Layer 12 of a small transformer language model trained on English Wikipedia (16 layers, counted from 0, width 96).
Take only the direct path to the model's output, skipping the later layers: a vector added to the residual stream pushes a token's score in proportion to its dot product with that token's output vector.

Output vectors of the tokens that the questions are about. A number n stands for (n - 500) times 0.0028.
"firm": 479 529 646 455 175 443 505 626 383 490 244 190 356 448 550 471 389 398 373 355 259 562 474 282 487 399 500 648 212 490 316 395 572 602 587 389 265 665 459 808 508 405 660 661 453 363 633 422 618 548 531 631 485 474 325 483 429 468 556 632 473 594 625 588 530 456 669 490 504 429 646 500 619 500 374 268 683 625 574 663 577 521 433 619 412 569 340 724 770 385 367 518 327 470 560 387
"vest": 592 388 596 482 401 410 442 582 547 326 349 418 523 308 392 335 392 510 417 380 482 500 756 401 532 532 430 565 520 406 391 439 579 533 402 540 564 489 529 686 585 304 600 718 580 340 597 494 719 726 435 572 698 541 451 318 259 698 471 440 569 600 489 432 529 623 516 513 404 462 597 497 736 336 390 415 504 439 555 601 700 409 565 456 390 362 602 628 675 446 472 600 410 452 357 445
" Baptist": 536 591 566 616 514 451 524 580 510 476 416 494 470 485 563 553 338 555 495 423 394 479 599 435 390 503 542 565 298 379 589 321 596 606 263 490 380 429 616 526 608 253 541 601 717 495 363 350 700 620 341 449 750 464 486 388 414 589 652 659 456 527 586 512 484 459 644 448 620 527 590 614 656 404 417 500 693 589 549 555 471 405 469 506 318 382 400 330 587 486 301 570 414 409 372 314
" countries": 596 590 612 525 587 389 184 566 609 354 441 691 558 443 546 417 469 400 327 379 492 471 544 485 365 507 616 665 513 474 547 356 585 579 297 568 306 573 562 714 500 428 717 617 538 497 604 433 564 698 447 604 514 517 526 535 443 691 640 657 635 582 762 328 491 520 487 604 564 28 434 561 440 575 382 468 546 529 685 543 599 545 645 345 423 329 437 578 525 525 478 422 288 279 468 414
" Date": 637 543 375 656 492 465 400 589 526 565 418 408 337 410 461 318 369 527 475 410 417 477 468 344 317 623 612 676 365 451 639 397 661 630 468 285 611 431 454 503 624 512 540 491 400 313 532 511 415 449 515 440 554 326 418 601 559 586 665 543 391 653 653 569 526 577 699 543 414 418 366 477 558 531 406 370 560 621 525 534 643 413 337 617 494 557 428 660 547 588 545 471 437 518 508 408
"aceae": 471 531 706 521 441 305 167 433 504 233 205 483 420 199 358 687 139 486 366 436 495 518 558 432 490 611 500 648 356 310 377 504 718 662 175 401 328 476 585 510 724 301 425 442 747 349 434 291 622 823 376 329 614 446 355 488 491 527 658 706 435 857 679 422 307 327 561 488 693 406 488 681 549 222 341 437 449 530 665 794 608 402 606 398 404 168 452 213 647 528 364 532 333 384 504 284
"er": 472 599 557 340 735 633 316 619 538 285 500 634 419 630 542 572 589 645 534 519 581 399 628 524 560 500 315 373 554 439 402 522 408 613 486 669 476 363 369 415 462 401 468 570 249 448 546 452 545 609 359 454 557 546 593 462 513 458 593 254 410 539 427 588 458 743 340 384 368 519 483 621 654 470 491 507 333 625 735 411 420 473 367 556 404 500 676 422 603 593 397 405 589 593 444 475
" runner": 461 477 633 488 423 576 432 457 605 307 409 434 427 572 382 386 593 521 594 389 401 388 443 431 270 582 388 570 406 453 598 341 497 528 410 625 559 669 467 454 608 307 480 562 546 521 711 566 478 581 428 394 419 419 381 393 442 348 677 577 612 579 759 467 492 527 557 439 583 473 497 419 573 263 406 380 514 480 601 671 507 613 397 455 398 312 482 388 510 311 419 695 478 285 318 368
" agencies": 576 602 564 489 500 401 395 435 457 345 411 620 447 500 462 384 285 419 338 332 397 337 605 447 361 598 556 660 340 414 483 324 611 604 349 559 527 588 624 686 473 348 578 680 746 299 675 365 711 622 352 172 643 482 523 578 378 744 572 627 617 443 711 469 418 347 579 612 487 231 484 386 603 441 443 504 412 513 733 593 640 393 503 403 396 244 514 603 545 440 376 619 232 483 421 412

Output weights of attention head 1. The head adds the sum of these rows, row i times number i of z. A number n stands for (n - 500) times 0.001.
o0: 555 599 297 421 546 485 569 509 447 440 426 569 601 359 170 436 449 570 592 383 529 553 679 406 716 682 566 338 501 460 483 417 666 607 401 595 363 287 420 345 601 422 387 589 685 424 584 524 394 378 635 646 583 203 386 579 475 417 405 645 428 572 613 610 334 327 541 722 471 412 341 700 424 442 332 563 418 439 418 389 602 510 610 482 411 492 498 348 309 567 526 416 488 445 467 700
o1: 595 388 301 420 525 459 502 489 474 550 538 229 471 322 596 437 257 422 444 471 487 518 569 588 545 370 527 668 434 428 546 627 219 727 490 387 443 392 578 690 734 690 540 307 325 585 425 506 400 467 540 605 437 551 446 596 529 413 431 632 548 279 577 350 408 416 404 317 433 486 500 374 396 393 397 410 659 505 530 636 555 383 585 574 386 368 453 485 516 495 382 508 588 543 594 548
o2: 652 422 389 520 379 470 353 622 464 379 639 439 652 523 563 693 580 568 444 407 598 565 441 606 356 414 631 574 568 465 445 578 500 565 489 523 597 591 447 432 248 429 524 481 760 157 175 791 482 259 422 488 452 515 756 372 428 549 605 307 353 144 583 506 659 790 641 561 140 344 563 753 494 483 333 473 442 874 305 377 424 713 488 619 444 396 731 451 332 498 449 465 608 335 446 386
o3: 573 622 591 341 832 678 493 787 230 486 438 451 608 686 562 660 520 233 494 716 606 538 352 201 374 542 422 324 450 438 565 330 376 466 356 470 652 363 466 784 601 698 233 538 532 479 490 611 487 623 477 386 633 397 450 631 357 548 430 462 742 327 388 570 460 657 363 460 441 270 479 457 654 397 386 411 657 509 173 463 330 370 796 371 554 405 399 338 526 444 487 423 424 398 352 748
o4: 707 500 530 489 217 463 517 632 289 655 668 568 354 300 294 356 477 637 744 580 471 501 668 447 583 770 373 584 431 518 423 536 400 615 452 486 499 381 551 555 815 463 555 583 395 280 528 511 570 661 486 680 626 424 511 608 354 469 369 500 681 641 574 472 286 612 409 277 458 460 592 448 597 414 637 542 277 614 329 430 503 447 483 724 659 442 556 483 666 440 669 532 497 308 568 382
o5: 356 404 418 389 328 477 474 508 502 578 564 510 565 406 196 462 662 616 451 333 399 273 281 484 748 486 612 646 439 632 211 683 703 578 650 657 585 644 413 370 488 492 556 470 444 576 535 517 528 411 442 641 224 484 488 671 389 677 493 567 688 459 460 474 374 559 689 672 530 547 469 624 349 719 221 613 405 589 514 558 480 363 790 235 594 418 645 694 650 466 391 415 590 445 516 501
o6: 622 505 223 547 464 657 661 450 564 584 530 428 481 200 433 672 403 450 478 709 486 468 635 636 294 370 371 256 356 361 301 374 327 576 342 557 363 559 505 511 454 315 498 375 642 284 492 485 416 592 201 522 445 569 444 589 810 535 581 558 394 562 399 400 279 447 451 243 570 374 406 570 634 483 607 538 536 184 545 604 365 450 549 519 350 503 465 731 691 385 413 494 462 483 347 522
o7: 588 302 403 540 353 789 574 679 542 462 364 701 262 624 771 454 567 435 348 692 712 505 427 456 491 434 487 355 534 453 46 310 470 427 324 354 458 280 722 507 526 698 356 562 676 538 576 598 316 533 567 534 521 391 332 598 466 664 496 343 524 252 458 560 536 502 232 497 365 535 392 543 549 433 435 465 162 704 538 213 536 576 433 431 398 500 323 373 472 378 619 558 390 476 781 407
o8: 771 534 377 413 533 527 718 699 439 438 569 471 447 400 235 662 589 510 256 638 384 666 343 345 647 447 547 326 575 502 352 670 584 427 568 482 708 463 522 378 568 526 659 582 375 459 440 393 636 448 325 714 585 261 559 220 279 563 625 538 304 481 420 631 467 445 295 580 310 320 483 435 345 502 545 399 633 605 423 272 516 517 597 492 736 503 593 596 509 470 580 399 518 453 606 476
o9: 681 651 774 407 461 644 609 650 600 616 387 600 393 572 651 541 548 291 377 645 282 447 569 587 311 494 656 502 560 448 487 399 478 491 451 691 482 321 395 644 421 393 612 249 281 317 569 674 463 523 322 407 594 542 402 575 604 449 581 277 686 370 379 367 399 621 386 587 550 483 606 440 651 344 365 579 480 395 628 524 494 443 538 642 533 490 261 278 579 538 280 667 327 561 302 434
o10: 401 280 738 692 339 681 539 637 625 609 384 508 410 631 371 470 460 504 459 329 309 527 510 386 825 174 331 408 506 504 515 535 455 463 762 436 543 526 543 483 457 420 425 495 343 492 557 294 350 549 418 394 373 501 740 330 354 524 671 312 651 361 518 437 755 505 404 498 202 621 536 621 434 303 433 482 470 689 731 521 430 635 269 611 399 547 587 526 768 603 499 514 711 341 329 524
o11: 295 208 521 409 139 538 578 329 302 418 826 519 308 383 418 515 456 413 511 546 610 252 539 629 461 394 257 684 402 393 394 483 415 371 404 440 836 790 523 442 119 352 447 506 406 413 410 546 627 467 665 676 408 593 219 646 394 480 712 672 615 450 769 598 545 746 417 578 199 607 837 698 632 219 453 475 278 603 616 318 298 679 631 536 409 483 384 357 565 417 405 738 378 373 576 669
o12: 686 338 454 342 387 530 578 773 468 506 613 579 731 620 324 363 585 730 487 586 553 305 459 456 877 769 638 525 437 441 518 563 592 307 518 588 358 669 353 438 402 482 348 646 531 495 343 511 485 572 500 667 421 406 470 583 523 633 397 531 703 483 863 642 442 525 605 424 506 620 518 607 381 544 395 315 640 557 271 518 157 461 604 518 678 607 423 573 524 421 718 528 617 320 460 522
o13: 327 359 751 622 514 585 497 414 435 561 528 567 637 451 490 811 427 474 327 514 525 260 474 498 606 424 494 333 309 456 593 414 426 535 416 475 306 425 350 549 326 500 394 540 588 331 561 410 559 426 558 479 450 535 730 624 543 378 417 386 540 485 829 515 337 283 415 374 562 298 522 699 480 370 529 483 595 538 409 458 480 641 416 802 411 152 579 492 116 372 627 547 377 316 361 437
o14: 324 718 543 495 569 644 477 632 465 526 576 528 343 533 457 519 523 505 329 202 734 537 337 507 554 413 680 589 302 330 511 522 517 623 584 421 721 478 527 274 312 436 494 620 503 518 502 373 661 307 383 560 524 557 354 560 608 693 682 590 539 683 463 406 522 519 673 519 659 474 420 355 602 612 672 457 511 467 657 552 484 470 605 403 439 386 332 541 661 466 427 464 423 788 716 516
o15: 484 606 631 487 512 492 580 294 530 490 597 629 510 595 484 503 507 479 553 527 430 473 434 561 371 411 411 467 479 399 540 308 338 510 393 770 877 556 691 562 397 337 460 572 384 218 622 636 637 579 431 525 611 782 461 560 414 588 488 526 769 167 150 395 444 546 290 421 620 616 561 754 627 352 566 259 674 210 559 545 379 430 761 552 243 345 339 496 572 302 479 711 579 599 443 352
o16: 687 710 456 560 587 482 420 610 576 409 285 752 541 487 723 691 716 435 638 467 445 421 318 592 167 592 430 526 544 410 426 492 469 405 439 524 583 433 368 500 357 296 670 503 263 330 458 424 492 538 391 355 430 439 409 457 447 531 811 564 693 546 449 421 374 625 473 683 599 381 567 395 500 470 457 398 225 351 638 523 403 447 624 463 638 505 417 363 640 498 359 470 499 719 464 694
o17: 438 591 325 663 413 307 457 472 400 664 344 657 745 676 425 260 672 271 668 501 520 611 564 556 582 572 503 306 760 581 680 548 311 494 679 609 405 379 515 446 631 666 485 394 518 632 421 557 554 537 389 492 566 729 631 668 494 426 426 503 650 873 188 420 537 666 378 593 692 634 590 621 782 487 530 441 465 583 356 408 354 401 453 502 534 701 598 490 423 528 556 586 627 470 235 573
o18: 565 534 569 664 398 433 622 195 447 324 681 534 208 474 325 442 667 419 579 381 480 559 603 472 424 561 603 405 510 462 603 317 432 788 428 476 738 437 610 553 613 608 526 284 577 588 481 581 484 488 509 535 570 471 731 846 342 442 708 688 554 483 477 574 398 692 460 487 478 283 588 419 567 400 671 562 459 529 446 729 430 310 576 712 582 445 674 416 566 592 324 500 338 671 495 701
o19: 603 530 612 270 387 542 612 504 540 487 578 417 605 610 531 626 540 297 506 639 570 593 453 370 298 326 398 426 390 599 389 391 412 521 640 350 475 526 363 513 547 577 477 526 470 492 485 465 453 635 595 395 436 590 680 413 581 476 540 504 498 593 554 284 536 446 435 250 670 374 513 255 469 431 408 543 356 467 667 438 391 273 418 428 486 401 401 578 307 349 450 581 383 539 380 625
o20: 497 550 283 796 341 452 504 559 689 629 674 358 326 425 529 569 614 526 428 463 330 360 610 658 650 642 566 487 645 682 287 567 685 423 467 547 439 640 370 587 353 550 587 505 634 468 498 307 485 631 338 820 480 326 519 735 449 513 311 666 515 399 655 464 416 572 653 477 327 338 545 596 640 480 609 403 598 992 459 552 431 661 608 574 566 421 296 592 809 642 534 332 563 6 422 542
o21: 536 235 418 599 573 325 574 601 757 458 532 424 629 281 231 211 524 665 623 683 315 399 583 617 804 442 445 557 462 546 546 516 494 725 748 183 237 522 508 425 635 467 307 651 475 269 526 390 440 520 566 517 562 572 483 570 365 425 612 387 441 519 351 589 370 349 547 435 197 611 723 484 662 588 572 502 619 727 448 453 374 427 197 574 621 683 308 710 655 540 461 775 564 313 264 415
o22: 500 250 726 510 513 481 462 596 701 433 679 455 544 441 442 521 733 468 398 836 564 171 399 589 634 768 314 500 427 703 310 509 543 355 576 370 520 567 415 483 322 486 520 623 576 485 651 555 458 441 335 582 486 582 464 371 319 592 515 581 605 789 512 710 482 490 549 634 556 497 745 579 501 514 462 589 709 824 431 585 360 427 567 364 677 656 494 486 536 468 480 644 539 455 413 610
o23: 341 450 506 510 375 523 551 455 294 587 437 521 450 582 335 471 758 393 241 637 326 220 570 809 633 801 497 456 528 613 330 351 513 398 443 729 274 610 597 556 358 969 598 349 581 663 308 333 595 593 507 452 586 282 445 652 443 525 403 501 543 664 620 485 511 543 445 487 860 590 199 315 482 576 427 568 451 583 665 449 663 617 736 283 470 606 383 368 385 504 641 381 418 551 434 636
o24: 598 358 563 312 660 441 368 393 468 469 610 430 573 461 335 464 375 591 441 410 450 620 569 647 370 325 472 484 509 453 790 817 309 453 635 479 464 383 602 525 395 720 465 396 483 557 413 554 451 418 426 408 496 613 341 504 410 452 422 615 336 420 414 293 549 301 581 475 435 395 583 394 495 497 443 640 545 559 690 671 395 441 502 219 569 601 414 459 544 594 524 430 453 508 330 341
o25: 513 530 326 456 510 577 564 334 556 418 302 582 631 583 399 508 717 289 551 210 495 632 424 273 490 403 492 594 624 446 640 585 458 437 518 577 569 655 553 577 597 573 620 428 317 552 632 680 426 465 477 523 267 449 567 395 646 370 554 343 456 502 597 485 718 589 338 711 658 558 635 433 401 521 406 370 514 359 685 328 561 766 606 494 581 627 549 431 477 652 449 535 468 503 365 531
o26: 491 611 557 652 470 362 669 480 381 531 421 530 478 484 664 510 620 634 385 463 567 500 472 314 652 521 672 271 664 522 334 321 620 391 459 427 688 414 449 489 496 552 251 587 597 612 349 444 466 353 582 445 321 429 497 467 658 478 464 484 556 658 362 456 500 674 466 595 360 560 299 380 649 499 429 406 250 713 412 237 323 403 388 357 574 431 424 578 522 578 469 271 552 594 447 477
o27: 419 689 321 537 522 564 596 523 348 529 447 567 636 511 503 649 550 534 581 600 382 463 620 640 363 477 709 553 550 600 633 552 479 361 392 690 484 392 630 637 572 460 503 602 464 518 712 609 382 356 418 231 491 503 647 424 568 496 470 595 586 289 535 534 425 646 591 473 676 477 247 804 512 509 332 430 521 251 543 501 453 475 619 556 486 398 593 422 524 467 285 580 565 375 450 357
o28: 475 385 661 598 515 310 439 698 419 430 411 764 427 185 331 482 370 628 583 588 452 256 742 303 447 311 232 411 416 629 434 383 616 491 235 490 511 685 370 601 613 462 549 529 541 359 584 632 477 576 625 407 682 505 432 462 678 464 480 668 566 729 577 494 343 376 599 309 278 485 422 562 424 441 445 540 282 543 429 374 279 523 573 198 477 447 547 424 625 521 686 459 380 372 443 425
o29: 583 656 339 475 486 704 596 428 586 535 264 253 328 701 440 662 637 595 580 475 371 418 465 267 401 493 585 530 469 510 438 620 518 698 571 376 561 491 422 467 527 492 641 644 421 596 416 687 388 428 508 569 367 320 496 620 434 179 714 211 560 469 583 337 513 494 412 614 646 297 554 438 520 609 581 309 576 349 479 651 584 512 574 537 766 539 417 452 521 431 383 654 597 636 422 624
o30: 444 566 529 515 371 643 396 536 445 383 346 525 755 471 539 604 601 389 442 584 539 479 205 415 456 290 516 662 317 556 510 639 404 419 545 444 374 479 438 440 687 565 498 522 614 740 525 466 364 426 325 393 556 425 556 311 593 713 716 362 488 410 652 525 541 380 609 389 666 424 309 377 377 448 419 676 464 409 476 400 421 402 503 539 264 434 598 403 364 334 383 544 446 706 437 599
o31: 512 454 615 330 431 661 582 596 494 577 569 329 316 503 534 344 495 498 360 644 494 396 296 158 527 341 499 460 474 405 507 285 548 419 541 409 756 531 510 167 532 596 532 441 486 504 543 571 773 322 441 397 503 520 350 408 263 336 607 478 356 368 266 796 428 531 275 467 377 275 583 504 604 531 682 436 626 598 329 515 359 384 659 636 419 606 372 447 512 263 518 865 719 472 604 513

Each question shows a token from some text and the vector z that the head gathered there. A number n stands for (n - 500) times 0.0038.

"5": 308 376 487 626 466 411 464 562 583 668 499 531 408 455 640 573 486 320 552 571 478 337 530 511 655 487 489 658 437 350 705 473
Pushed up most: " agencies"

"-": 465 576 589 389 571 395 434 557 506 572 368 512 508 464 578 475 391 420 379 409 426 502 426 505 648 610 397 467 380 372 322 480
Pushed up most: " Date"

"\n": 567 506 486 562 524 561 530 591 500 539 524 561 575 373 563 469 523 463 508 492 411 476 525 479 454 478 517 430 554 427 584 559
Pushed down most: " countries"

" Ze": 459 561 476 594 428 405 430 404 406 664 416 575 307 526 672 408 453 605 454 461 538 536 459 477 606 629 425 495 298 613 611 470
Pushed down most: "vest"

"s": 544 602 458 656 536 487 510 610 486 571 545 458 619 603 330 412 557 564 422 436 559 497 480 641 489 637 414 422 557 413 500 414
Pushed up most: " countries"

"se": 573 541 585 587 504 448 507 496 510 572 345 310 532 444 293 363 532 520 474 523 486 620 615 392 444 385 443 655 440 389 637 470
Which two tokens does it push up most, strongest first? " Baptist", " Date"

"н": 487 871 248 733 572 519 545 436 583 602 578 459 487 334 388 574 538 509 611 421 499 714 440 498 729 328 370 469 507 428 413 712
Which three tokens does it push up most, strongest first? "vest", "firm", " Baptist"

"3": 548 454 470 539 526 462 493 621 524 604 450 526 513 421 608 534 518 427 502 455 365 485 503 490 547 433 516 482 469 453 471 559
Which three tokens does it push up most, strongest first? " agencies", "er", " Baptist"

" Sir": 398 669 478 694 544 569 409 587 468 420 525 554 524 692 379 488 345 560 402 536 580 494 463 386 574 362 473 515 451 529 537 682
Pushed up most: "firm"

"а": 446 595 510 765 557 499 602 543 327 532 365 542 614 705 357 578 545 527 529 516 601 475 667 655 604 356 504 709 655 401 436 422
Pushed up most: "aceae"

" G": 559 481 484 490 612 490 488 579 442 604 431 484 584 449 539 512 524 436 469 509 457 531 421 459 452 378 572 410 498 567 485 565
Pushed up most: " Date"

" Crime": 559 627 460 565 607 610 327 496 610 490 323 469 454 413 585 314 572 434 623 652 326 376 419 716 152 258 788 237 485 509 528 497
Which three tokens does it push up most, strongest first? " Date", "aceae", " agencies"

" –": 353 491 543 585 476 491 392 492 228 427 474 587 510 382 529 536 678 504 703 431 425 418 615 360 341 358 579 427 440 293 457 346
Pushed up most: " agencies"

":": 465 600 354 590 365 638 544 429 284 458 431 336 591 612 432 407 349 620 390 539 640 381 614 786 684 576 392 645 609 361 507 315
Pushed down most: "er"

"и": 460 630 494 742 574 499 562 506 372 554 401 543 592 639 363 577 545 500 532 509 576 498 627 605 618 360 464 658 629 409 426 457
Pushed down most: " Date"

")": 403 478 562 563 574 456 549 557 516 587 499 611 567 514 417 467 473 518 517 483 506 585 638 497 381 412 592 599 556 440 467 615
Pushed down most: " countries"

" the": 551 439 413 532 558 480 651 567 460 398 503 501 510 432 463 479 591 558 494 336 442 627 514 528 551 342 542 570 554 506 546 440
Pushed up most: "aceae"

"ut": 474 449 586 546 435 527 579 504 530 519 400 570 607 466 474 592 507 487 529 549 528 519 742 494 417 443 500 691 420 542 425 669
Pushed up most: " runner"

"by": 340 574 525 539 480 528 565 456 377 575 461 442 655 510 450 433 534 489 516 566 737 436 529 425 442 455 634 520 552 352 359 599
Which three tokens does it push up most, strongest first? "firm", " countries", " Baptist"